Layer 3 of a small transformer language model trained on English Wikipedia (11 layers, counted from 0, width 96).
A neuron's activation on a vector x is GELU(gate . x) times (in . x), where the dot is the dot product.
The model reads these tokens: "ious " "school " "for " "students " "end" "owed " "with " "the " "power " "of " "Be" "atr" "ice " "due " "to " "his "

The vector x that enters this layer's MLP at each token. A number n stands for n times 0.025.
0 "ious ": 12 5 8 -46 29 18 24 -28 14 7 -34 -28 7 49 14 10 31 8 -8 35 11 -4 -19 12 29 12 20 29 -1 -18 -3 -40 66 -16 20 13 -13 -15 -4 19 5 0 4 11 -23 -11 16 26 16 -32 20 16 5 -12 -11 -18 -39 -3 -52 -7 12 22 -41 8 -48 -33 -32 -11 16 -19 -13 -2 -11 -78 -6 -21 -15 10 -3 23 -8 37 -21 0 -40 -23 20 -23 19 38 2 11 -19 -23 19 0
1 "school ": 42 -11 4 -30 19 31 14 4 -6 -3 3 23 35 -3 21 12 -16 24 7 29 39 -1 0 -24 12 61 -8 3 20 39 17 -14 9 1 -14 7 26 -22 -22 0 -11 -14 -30 32 25 -7 32 8 20 -24 -17 -24 13 22 -3 2 0 -19 -62 21 48 22 -37 -2 -49 -25 12 6 18 -20 0 -1 -24 -36 15 36 19 -9 -50 0 26 34 -11 3 23 -18 -11 -15 42 25 -36 11 6 -28 -17 -17
2 "for ": 14 10 -5 -43 -19 14 4 11 5 -3 -4 -16 19 15 -21 -18 -25 23 25 -4 45 6 23 6 3 25 -5 2 5 4 -2 12 -22 15 17 -19 17 24 24 -12 5 30 -7 31 6 -15 38 -16 -41 -34 -60 -16 -2 16 -5 -52 3 19 -73 4 33 25 -5 -13 -50 -17 -2 -33 -1 22 -14 -17 4 -38 21 20 39 1 -12 7 -7 -40 1 25 51 -24 37 14 -14 36 -11 2 20 -19 -29 1
3 "students ": 47 -21 -16 -42 16 12 12 15 -4 -11 17 22 64 -14 -11 -10 -23 7 2 6 7 -4 30 14 33 48 3 0 26 15 3 -8 -1 -1 1 -7 17 11 17 -9 -42 0 -3 20 36 5 50 -11 6 -32 -36 11 12 15 -11 -7 9 -9 -73 19 21 25 -23 23 -63 -17 1 5 -27 -5 33 -16 -20 -45 18 15 -5 -9 -51 0 24 20 -6 -22 11 -29 -35 -4 24 19 -39 8 -5 -30 3 2
4 "end": -12 -24 3 -22 -23 3 12 55 -10 9 12 -30 -26 -14 -12 53 -25 45 3 -37 -26 -21 34 5 41 45 29 -23 7 16 -1 15 -3 -10 16 -25 -8 29 33 -11 24 0 56 23 8 -29 22 10 5 -26 19 -23 -31 -27 18 3 7 21 -41 35 16 25 -8 45 -13 6 -11 8 11 1 2 15 0 45 31 5 54 6 22 -5 43 1 -6 3 37 -20 31 -20 -4 39 -27 -3 -3 -27 10 -4
5 "owed ": 13 -28 -3 -49 -5 7 33 24 10 -4 -9 -13 -4 24 -9 18 18 13 -17 3 0 34 56 8 30 17 39 37 46 -3 -26 15 34 -4 7 -1 -8 -29 9 -26 -17 16 19 10 42 -1 21 12 -15 16 2 23 -3 -35 18 -12 -14 -27 -51 -30 5 -7 22 9 -50 19 25 -18 6 -11 6 -12 -13 -3 57 -18 4 -22 -26 10 13 15 -20 -15 38 -23 2 -5 -10 63 80 3 -23 -1 5 26
6 "with ": 0 20 -11 -27 -7 24 4 -26 5 7 15 -54 16 25 -14 -7 -5 39 -7 4 38 -2 39 5 9 35 13 -13 18 7 -25 29 -1 16 27 -27 -13 -20 21 -14 -11 24 9 39 -16 -24 21 -20 -34 5 -3 0 -3 -41 13 -30 1 3 -95 -23 25 3 -11 -20 -61 13 -24 -20 -14 23 -12 -13 -10 -15 54 8 18 -11 -31 -1 -21 -36 6 7 36 16 6 2 -1 -20 -9 22 20 -2 -34 4
7 "the ": -7 12 8 -2 22 91 26 -29 15 14 -27 -17 8 3 10 -18 -40 26 0 -21 25 -2 -43 -9 -5 -6 4 -5 5 -12 -16 8 0 25 26 -23 -2 14 8 16 20 32 1 -2 -9 2 37 -21 -33 -19 6 -12 -14 -23 -7 -6 29 23 3 17 16 8 -9 -1 -30 -5 -22 -20 -10 -2 -6 -13 12 -24 -7 8 20 23 -9 7 17 -60 -4 51 -13 9 -7 15 33 50 5 10 -38 -22 -15 13
8 "power ": 17 -23 -6 -8 31 36 34 5 -5 -35 -3 30 51 -30 -7 9 1 26 -39 20 -2 36 -3 -24 0 35 -11 -10 36 7 -7 -1 -22 -30 -11 -22 20 7 -2 -2 1 37 1 39 23 -23 9 -4 3 17 -1 3 51 -25 12 9 -17 -1 -53 6 40 25 4 -29 -57 -10 -12 -14 0 -48 5 -14 -7 -47 17 12 4 -14 -35 18 13 35 7 -2 -7 -5 -36 -17 17 12 -20 27 -16 -27 -1 2
9 "of ": -9 -13 -1 -47 -8 50 6 18 -7 8 -5 -49 29 -53 -17 -9 -33 5 22 -1 30 9 -8 -14 -9 -7 -7 2 6 -2 1 24 -36 0 41 -6 -28 -6 38 -15 -10 56 -9 25 -2 -32 7 1 -33 3 -10 -6 4 -19 -6 -23 8 -9 -79 12 40 9 0 -18 -43 -5 -45 -16 -6 28 -18 -4 25 -12 18 1 -4 39 -38 -10 4 -37 18 2 21 17 33 3 -3 53 -6 2 14 -23 7 -18
10 "Be": 68 7 -1 5 30 17 -31 18 -13 -13 -18 -25 19 19 28 17 -47 11 12 -18 15 -12 5 7 3 -7 -3 24 6 -49 44 23 -62 -39 8 7 -32 39 33 -19 14 22 -6 18 -36 -30 -5 -3 8 -26 -10 12 -10 -3 7 -15 10 19 -59 -18 21 4 -25 3 59 4 -25 7 -26 -38 -17 3 25 -20 23 14 -13 6 6 -11 31 -20 18 -27 4 27 -7 -4 -3 21 -4 -25 0 -33 8 -4
11 "atr": 22 -5 -24 -73 -3 -32 -5 15 -12 -19 -33 30 -21 7 9 5 24 19 -19 -37 -9 3 -3 8 22 -14 6 49 12 -16 15 -1 -37 -29 50 13 -27 -24 29 -35 -4 10 9 -5 24 17 -61 6 -12 -30 24 11 -36 15 -6 -21 7 -38 26 26 -17 9 32 19 38 -15 17 17 -4 -35 -5 5 -48 -9 -9 0 -2 -8 -12 19 37 -1 28 -26 -18 0 47 -45 13 27 -16 20 -19 -50 -33 0
12 "ice ": -10 -13 44 -84 44 18 23 -16 15 -27 -9 30 -4 18 25 14 -7 7 3 -7 -9 30 2 0 50 -2 8 15 25 27 9 -24 10 -25 4 15 2 12 -32 -5 -12 45 -9 -3 8 -2 -10 43 -39 -19 5 -21 -14 33 28 -23 -29 -53 -38 8 13 -4 -17 12 -21 -19 -21 -23 0 49 65 -2 -13 -54 9 0 31 6 -16 26 3 27 9 11 7 17 27 -56 17 27 5 3 -4 -31 -6 10
13 "due ": -1 -19 9 -12 -17 15 19 10 -13 32 6 -24 -25 49 19 2 -5 32 -34 38 -16 27 50 -11 -7 0 2 30 38 -9 -20 -10 12 -28 13 11 -8 10 -5 0 6 -10 29 32 -2 -15 3 -30 -13 -19 -8 35 10 -59 -20 -33 23 36 -66 28 16 31 -6 26 -46 -13 -34 14 12 -13 -23 -3 4 7 41 -40 3 -27 -48 -27 -6 11 -1 15 -1 -31 18 53 24 16 38 22 4 1 15 -2
14 "to ": 16 -23 25 -19 11 7 30 -9 10 48 -31 -59 29 43 10 -3 24 11 -34 14 7 37 31 -35 -10 3 -11 9 23 10 -28 0 -22 1 -2 -26 -23 22 5 0 -17 -1 7 54 8 -22 8 -28 -40 13 -12 1 12 -16 7 -19 -10 28 -54 14 24 7 -9 -23 -45 40 -50 -31 2 42 -6 -8 16 -9 49 -2 43 34 -18 -4 -13 -31 13 -19 27 -14 18 43 -11 22 32 27 1 6 8 -7
15 "his ": 11 -11 -14 -49 33 58 34 -34 36 25 -16 -1 13 10 23 9 -33 22 -12 -12 43 -8 -21 -15 -15 -14 21 -13 10 1 -12 -6 -8 4 -21 -15 11 9 21 -10 -5 34 20 1 18 -7 77 -10 -38 -15 -13 -26 -8 -47 14 -11 28 29 -18 11 -21 -7 -15 24 -38 -10 -17 33 -14 12 -14 -17 10 -37 4 22 4 -7 -8 22 -6 -28 0 44 10 -34 -16 16 41 28 24 52 -22 -30 -23 6

Each question shows the input weights of one neuron of the MLP. A number n stands for n times 0.0049.

n186 gate: -18 -20 -34 2 -8 0 12 12 -24 -12 -9 16 -8 39 30 47 -7 -11 -20 -12 1 11 -14 -12 -31 20 -21 49 40 7 8 7 7 -20 49 -1 1 10 33 -26 -2 -19 -9 32 -3 -56 29 7 37 18 21 5 -26 18 3 -33 29 -33 29 1 -6 -23 -41 -31 -27 29 -8 -27 33 11 7 14 -18 -15 38 -1 12 -10 -6 15 20 46 5 -26 -13 -12 1 -5 6 14 -6 6 11 -27 1 -3
n186 in: 10 -38 34 10 -29 -33 8 53 58 -30 7 -14 4 -21 9 -8 3 5 18 4 3 3 5 -14 -9 43 14 -11 27 24 -11 -1 -8 -21 -1 1 -18 -23 15 1 18 43 -24 -16 -4 25 29 -3 5 40 -10 30 -11 -46 32 35 10 16 3 17 -13 23 -27 17 -14 -5 15 27 21 -26 -16 5 -14 -18 42 4 1 -3 24 37 -32 45 5 -22 20 25 -27 -5 -10 -7 -4 36 15 18 20 -12
On which token does it fire most, and how strongly? 5 "owed ", at about 1.2

n79 gate: -5 -11 -9 33 4 8 9 -9 -17 -2 -3 -8 -18 44 4 11 -8 -19 35 3 86 -10 -18 0 -21 -2 5 -22 7 25 19 -48 11 -46 26 8 -9 1 -16 -17 0 12 -14 15 33 -48 11 14 -9 -6 27 20 -28 -13 -13 20 18 -15 -1 -30 -21 -31 -4 -25 -28 -24 16 18 -12 -20 -24 9 4 16 -20 -7 -6 9 60 0 10 -3 -38 10 -9 0 -1 23 14 1 17 -37 -17 35 27 25
n79 in: -15 -21 -10 -7 51 -3 -1 -39 -7 5 18 41 8 5 33 46 55 -7 16 21 -21 -27 11 6 26 16 -15 11 -7 -19 7 -46 9 8 28 17 26 -33 -27 5 -10 9 13 -5 32 5 51 -10 9 -7 28 11 1 -19 -24 -25 -51 -2 11 14 4 17 18 1 26 33 18 32 46 -9 21 25 -4 -9 -8 3 23 16 -16 18 -5 35 15 -5 20 -16 -29 -1 -23 25 -5 22 13 -15 -35 0
It fires most on token 0 "ious "

n183 gate: -3 -7 -17 -29 9 -20 -11 -26 11 -36 -34 -7 -19 -16 1 -5 -42 10 25 -23 -4 -24 2 -3 15 -11 28 -32 -13 -7 -11 -21 12 7 -23 -12 22 1 -35 -10 -6 8 31 -3 -33 -3 29 13 -2 -1 -21 14 -3 38 -21 25 -4 53 6 -12 2 -4 12 42 -3 -26 -4 9 1 -22 13 -5 -42 -1 -13 -24 -24 6 9 -26 -23 14 -11 -49 -20 -1 23 -40 2 -41 41 -18 21 16 -55 25
n183 in: 5 15 -36 1 21 -15 29 3 35 16 -19 9 20 -4 -21 -39 37 -22 -4 20 22 -9 40 3 -14 -25 0 -18 -6 8 5 42 11 -10 35 -4 11 30 -7 9 -23 9 27 4 -9 12 12 5 -49 -15 -42 -26 44 -6 -6 -11 2 10 -24 4 28 25 -28 14 -13 -9 -14 4 -25 -55 24 12 12 -7 6 -23 -1 30 -2 13 -26 -25 10 7 14 15 -1 -1 -23 12 28 19 -16 25 8 6
On which token does it fire most, and how strongly? 0 "ious ", at about 0.1

n246 gate: 30 32 19 -13 26 42 -8 -19 -46 4 -16 24 10 -6 34 5 12 -26 22 17 -58 -9 -2 18 36 10 -42 -4 -18 14 44 59 -2 -2 18 1 -46 40 -8 -22 8 -33 30 5 -5 12 19 8 33 36 -22 14 18 -23 -24 2 -6 -15 37 40 -4 -15 -7 -4 7 -39 -31 -13 -22 -46 8 -25 8 55 15 -12 -8 -30 4 -30 -32 31 26 3 -26 -27 -15 -5 31 -4 2 -24 41 34 -22 29
n246 in: 13 -8 22 -42 0 9 5 -11 7 23 18 1 6 -9 10 -16 -22 53 -30 -41 -19 -1 11 -10 -34 -20 39 -15 -3 -32 -16 -2 36 -26 16 -20 12 -20 -24 -52 -22 -29 6 -12 2 -11 40 24 -8 -9 -10 -12 48 33 2 -22 -15 4 -1 -39 26 -44 -18 -13 -41 -6 -6 -40 -17 7 9 -51 -7 6 7 25 63 13 -10 -22 41 -8 11 -30 -27 -23 -30 -7 35 -3 45 6 10 9 2 -8
On which two tokens does it fire most, strongest first? 13 "due ", 11 "atr"

n34 gate: -3 -40 -6 -12 -9 -43 2 -17 21 1 -23 0 21 6 -30 -70 -4 -22 46 52 22 -32 2 13 -17 28 6 -5 13 30 -31 37 -14 8 -17 56 56 7 -2 -2 -6 22 -24 32 -31 24 -1 -26 33 11 37 -1 14 -10 -22 48 4 44 4 7 -20 16 -23 35 -11 -7 36 7 22 16 -22 5 -17 37 -36 1 -24 10 -12 -20 -21 39 -11 -28 -28 11 2 22 53 -70 0 27 -2 46 -26 -29
n34 in: -38 -1 -8 -46 -1 5 33 -22 24 12 -13 -12 32 17 14 -66 10 20 2 -2 -35 1 10 6 21 -32 -15 12 6 -14 -15 27 2 -9 47 -13 46 17 29 24 -28 58 25 7 10 0 -4 2 15 10 -3 42 10 -5 27 -40 -30 14 -16 0 -31 29 23 -31 -15 18 -18 6 39 -3 33 -35 -52 13 -39 -18 -31 -6 45 31 12 7 14 -10 22 60 -9 26 8 14 -52 32 -6 -29 18 -5
On which token does it fire most, and how strongly? 3 "students ", at about 0.054

n148 gate: -24 28 4 -41 17 8 2 32 -3 -22 16 11 -11 6 5 14 15 -34 -25 -23 4 -47 -36 -4 -17 -24 6 43 12 15 9 21 -12 -10 38 -5 41 -43 6 52 -12 -22 -13 -36 -9 -10 -12 -4 -1 8 -14 16 41 1 16 16 4 -7 6 13 33 3 -38 -10 -21 4 -16 -12 -44 -2 -47 19 18 -36 -49 -26 -49 -4 -16 4 -15 -1 -33 14 8 -8 18 31 -6 -27 -18 -26 -36 57 -5 -4
n148 in: 5 6 14 -1 -27 -32 17 18 -6 10 35 -14 18 -21 -3 4 23 29 13 12 1 -21 22 27 22 5 -2 0 -9 -11 9 -15 5 -37 17 8 -17 6 19 29 41 55 39 -30 -26 20 23 31 -2 33 -35 10 -1 -55 36 -18 21 12 8 -30 52 3 -11 5 16 -29 6 -1 57 -21 12 -41 24 11 35 9 -1 -5 -8 0 21 12 -9 -50 11 22 5 -9 46 18 22 9 27 -24 -16 48
It fires most on token 0 "ious "

n147 gate: 4 5 15 -17 -17 34 -37 25 12 12 22 -8 26 -11 20 -5 -5 -3 17 29 5 -42 14 22 27 37 8 -37 -16 20 -9 -16 -9 -2 -41 12 -26 10 43 -7 10 1 -2 -20 -34 -4 -1 -9 14 -17 9 -3 -25 11 -26 51 -20 17 -30 -17 -7 1 -19 26 -25 -11 45 -4 20 -17 2 5 12 -12 -3 10 -16 -27 -22 -16 3 16 17 -33 -23 5 -20 -16 -22 -16 -8 -20 21 34 -6 54
n147 in: 15 -19 -6 29 23 13 20 -7 -9 -4 -9 9 34 -31 -12 17 32 20 -22 2 -10 -41 -10 -3 -23 7 -5 3 -7 -31 7 20 -21 -26 15 -15 -15 13 7 33 -1 11 17 20 13 12 -1 -28 -18 11 16 15 21 -32 -5 9 27 1 5 -22 -1 29 -20 22 28 -44 -50 27 -27 -32 6 -22 -16 1 24 33 -12 15 15 28 15 -14 -43 5 -1 -7 69 9 -10 -5 24 12 -12 -20 58 -8
On which two tokens does it fire most, strongest first? 10 "Be", 4 "end"

n23 gate: -2 22 7 -13 -34 8 -60 -20 -29 -14 -4 -17 -12 -34 2 -8 -19 35 -26 43 17 14 -10 19 -31 28 -1 13 48 7 0 -9 -8 -25 -14 -6 11 -19 -7 -7 -7 17 -31 15 48 20 -51 -20 -25 32 29 -5 9 -11 3 -20 1 -6 32 -7 -2 4 32 -10 1 -3 5 -46 -2 -47 7 11 -26 -6 12 -7 -8 -13 4 21 -47 -7 -21 24 6 17 -5 -9 16 15 9 39 -6 -28 -22 -23
n23 in: 16 -7 -21 10 -27 -10 3 2 9 30 30 22 14 -30 23 22 8 -20 22 12 -24 -14 26 12 0 -3 6 21 6 34 4 -8 -34 -29 -22 5 8 8 2 8 18 -5 -5 13 -1 -35 -18 -19 -16 -30 -35 23 -2 26 11 30 47 3 20 -30 -16 2 20 24 12 -14 8 6 37 7 3 -7 18 -4 -5 -28 -18 -40 23 -4 53 -17 11 22 -17 36 -53 -1 -15 -13 -14 -12 -4 -5 -54 6
On which token does it fire most, and how strongly? 11 "atr", at about 0.28

n187 gate: -33 8 34 -28 -15 -20 35 -24 17 -21 6 33 34 -13 13 -40 -51 -17 -10 7 28 12 -15 1 -30 20 -3 8 -4 8 6 3 -8 11 3 -40 25 -46 -3 -2 25 -12 1 -6 -5 -14 9 5 -40 16 1 -30 0 -17 -11 -14 19 -44 -8 -4 10 -16 41 -25 13 22 11 -8 4 -10 -69 22 2 -12 -29 12 -6 8 20 -6 -30 -5 2 29 -17 20 25 -44 42 -14 -11 -20 13 32 -57 25
n187 in: 14 -4 15 25 -3 1 -31 6 24 16 9 -29 -42 39 -37 16 7 13 -7 13 3 3 -19 27 -44 4 -17 -7 -24 6 10 16 -34 -23 -3 15 -7 -3 -3 -12 -15 -9 10 43 -17 33 6 7 -49 19 -11 17 -1 -25 57 2 2 7 -14 -11 -4 2 -6 11 -1 -3 -34 40 -18 -38 35 -11 -7 28 -15 21 -9 -24 -17 7 -7 40 26 -10 -51 -19 23 -25 -4 27 -2 -22 -11 15 15 -16
It fires most on token 3 "students "

n77 gate: 15 -5 -46 16 -28 40 19 6 -28 18 9 -39 -23 34 25 -14 -9 1 9 2 28 -6 -9 -9 -34 9 1 -7 -10 35 -32 9 1 -2 17 16 -14 33 31 -17 -2 15 33 10 -30 13 12 27 42 -10 3 17 12 -42 37 6 30 41 -18 -24 11 3 58 26 -10 -7 25 17 8 6 -3 -5 36 3 -54 -5 -34 -31 -26 -7 1 13 -12 -5 -3 -9 -5 1 37 -18 8 -5 -9 -1 -26 -17
n77 in: -4 -4 17 -11 -32 -2 -4 -56 37 -37 -14 -2 17 20 -4 -3 -10 -12 -3 27 -37 10 -13 44 -1 -32 -29 14 -5 20 -14 18 -10 17 1 13 -14 -23 -24 -34 8 6 -52 -44 -28 14 -9 -34 13 29 27 26 12 -20 13 15 15 28 -10 15 26 -9 9 20 -27 32 25 38 16 2 20 -45 -16 32 2 21 -22 -6 -17 -23 22 -59 -11 45 -4 -24 6 -7 -16 33 33 -23 13 16 6 13
On which two tokens does it fire most, strongest first? 13 "due ", 7 "the "

n150 gate: 61 -46 24 -6 16 -17 -16 7 33 -18 6 6 20 -19 -6 -65 -24 -19 22 -12 27 -13 1 -8 47 13 -32 -33 -19 4 -19 -8 10 0 -63 47 -1 21 -2 -1 -25 -14 -21 -13 -43 2 4 -12 -21 -9 44 40 8 8 -57 14 -1 3 1 -4 25 0 -11 56 8 7 22 25 15 -19 -22 -1 11 0 -23 -19 -9 -3 19 -35 -26 4 8 -31 23 -23 9 11 31 -41 33 8 -12 17 9 1
n150 in: -2 -14 -6 -5 29 46 3 27 1 9 31 -52 25 -29 22 -1 27 -6 -14 29 15 -20 8 28 19 34 -38 19 3 -41 -36 21 18 -9 5 2 -40 -20 -8 -1 -3 12 20 21 18 -22 -11 47 -34 -39 12 16 14 -47 4 18 10 -26 -5 -19 15 -4 -52 -32 19 -11 -24 19 -6 -14 21 8 14 34 -36 -3 -36 18 6 12 -19 28 -32 8 6 0 14 16 6 24 -41 -8 9 14 26 22
It fires most on token 3 "students "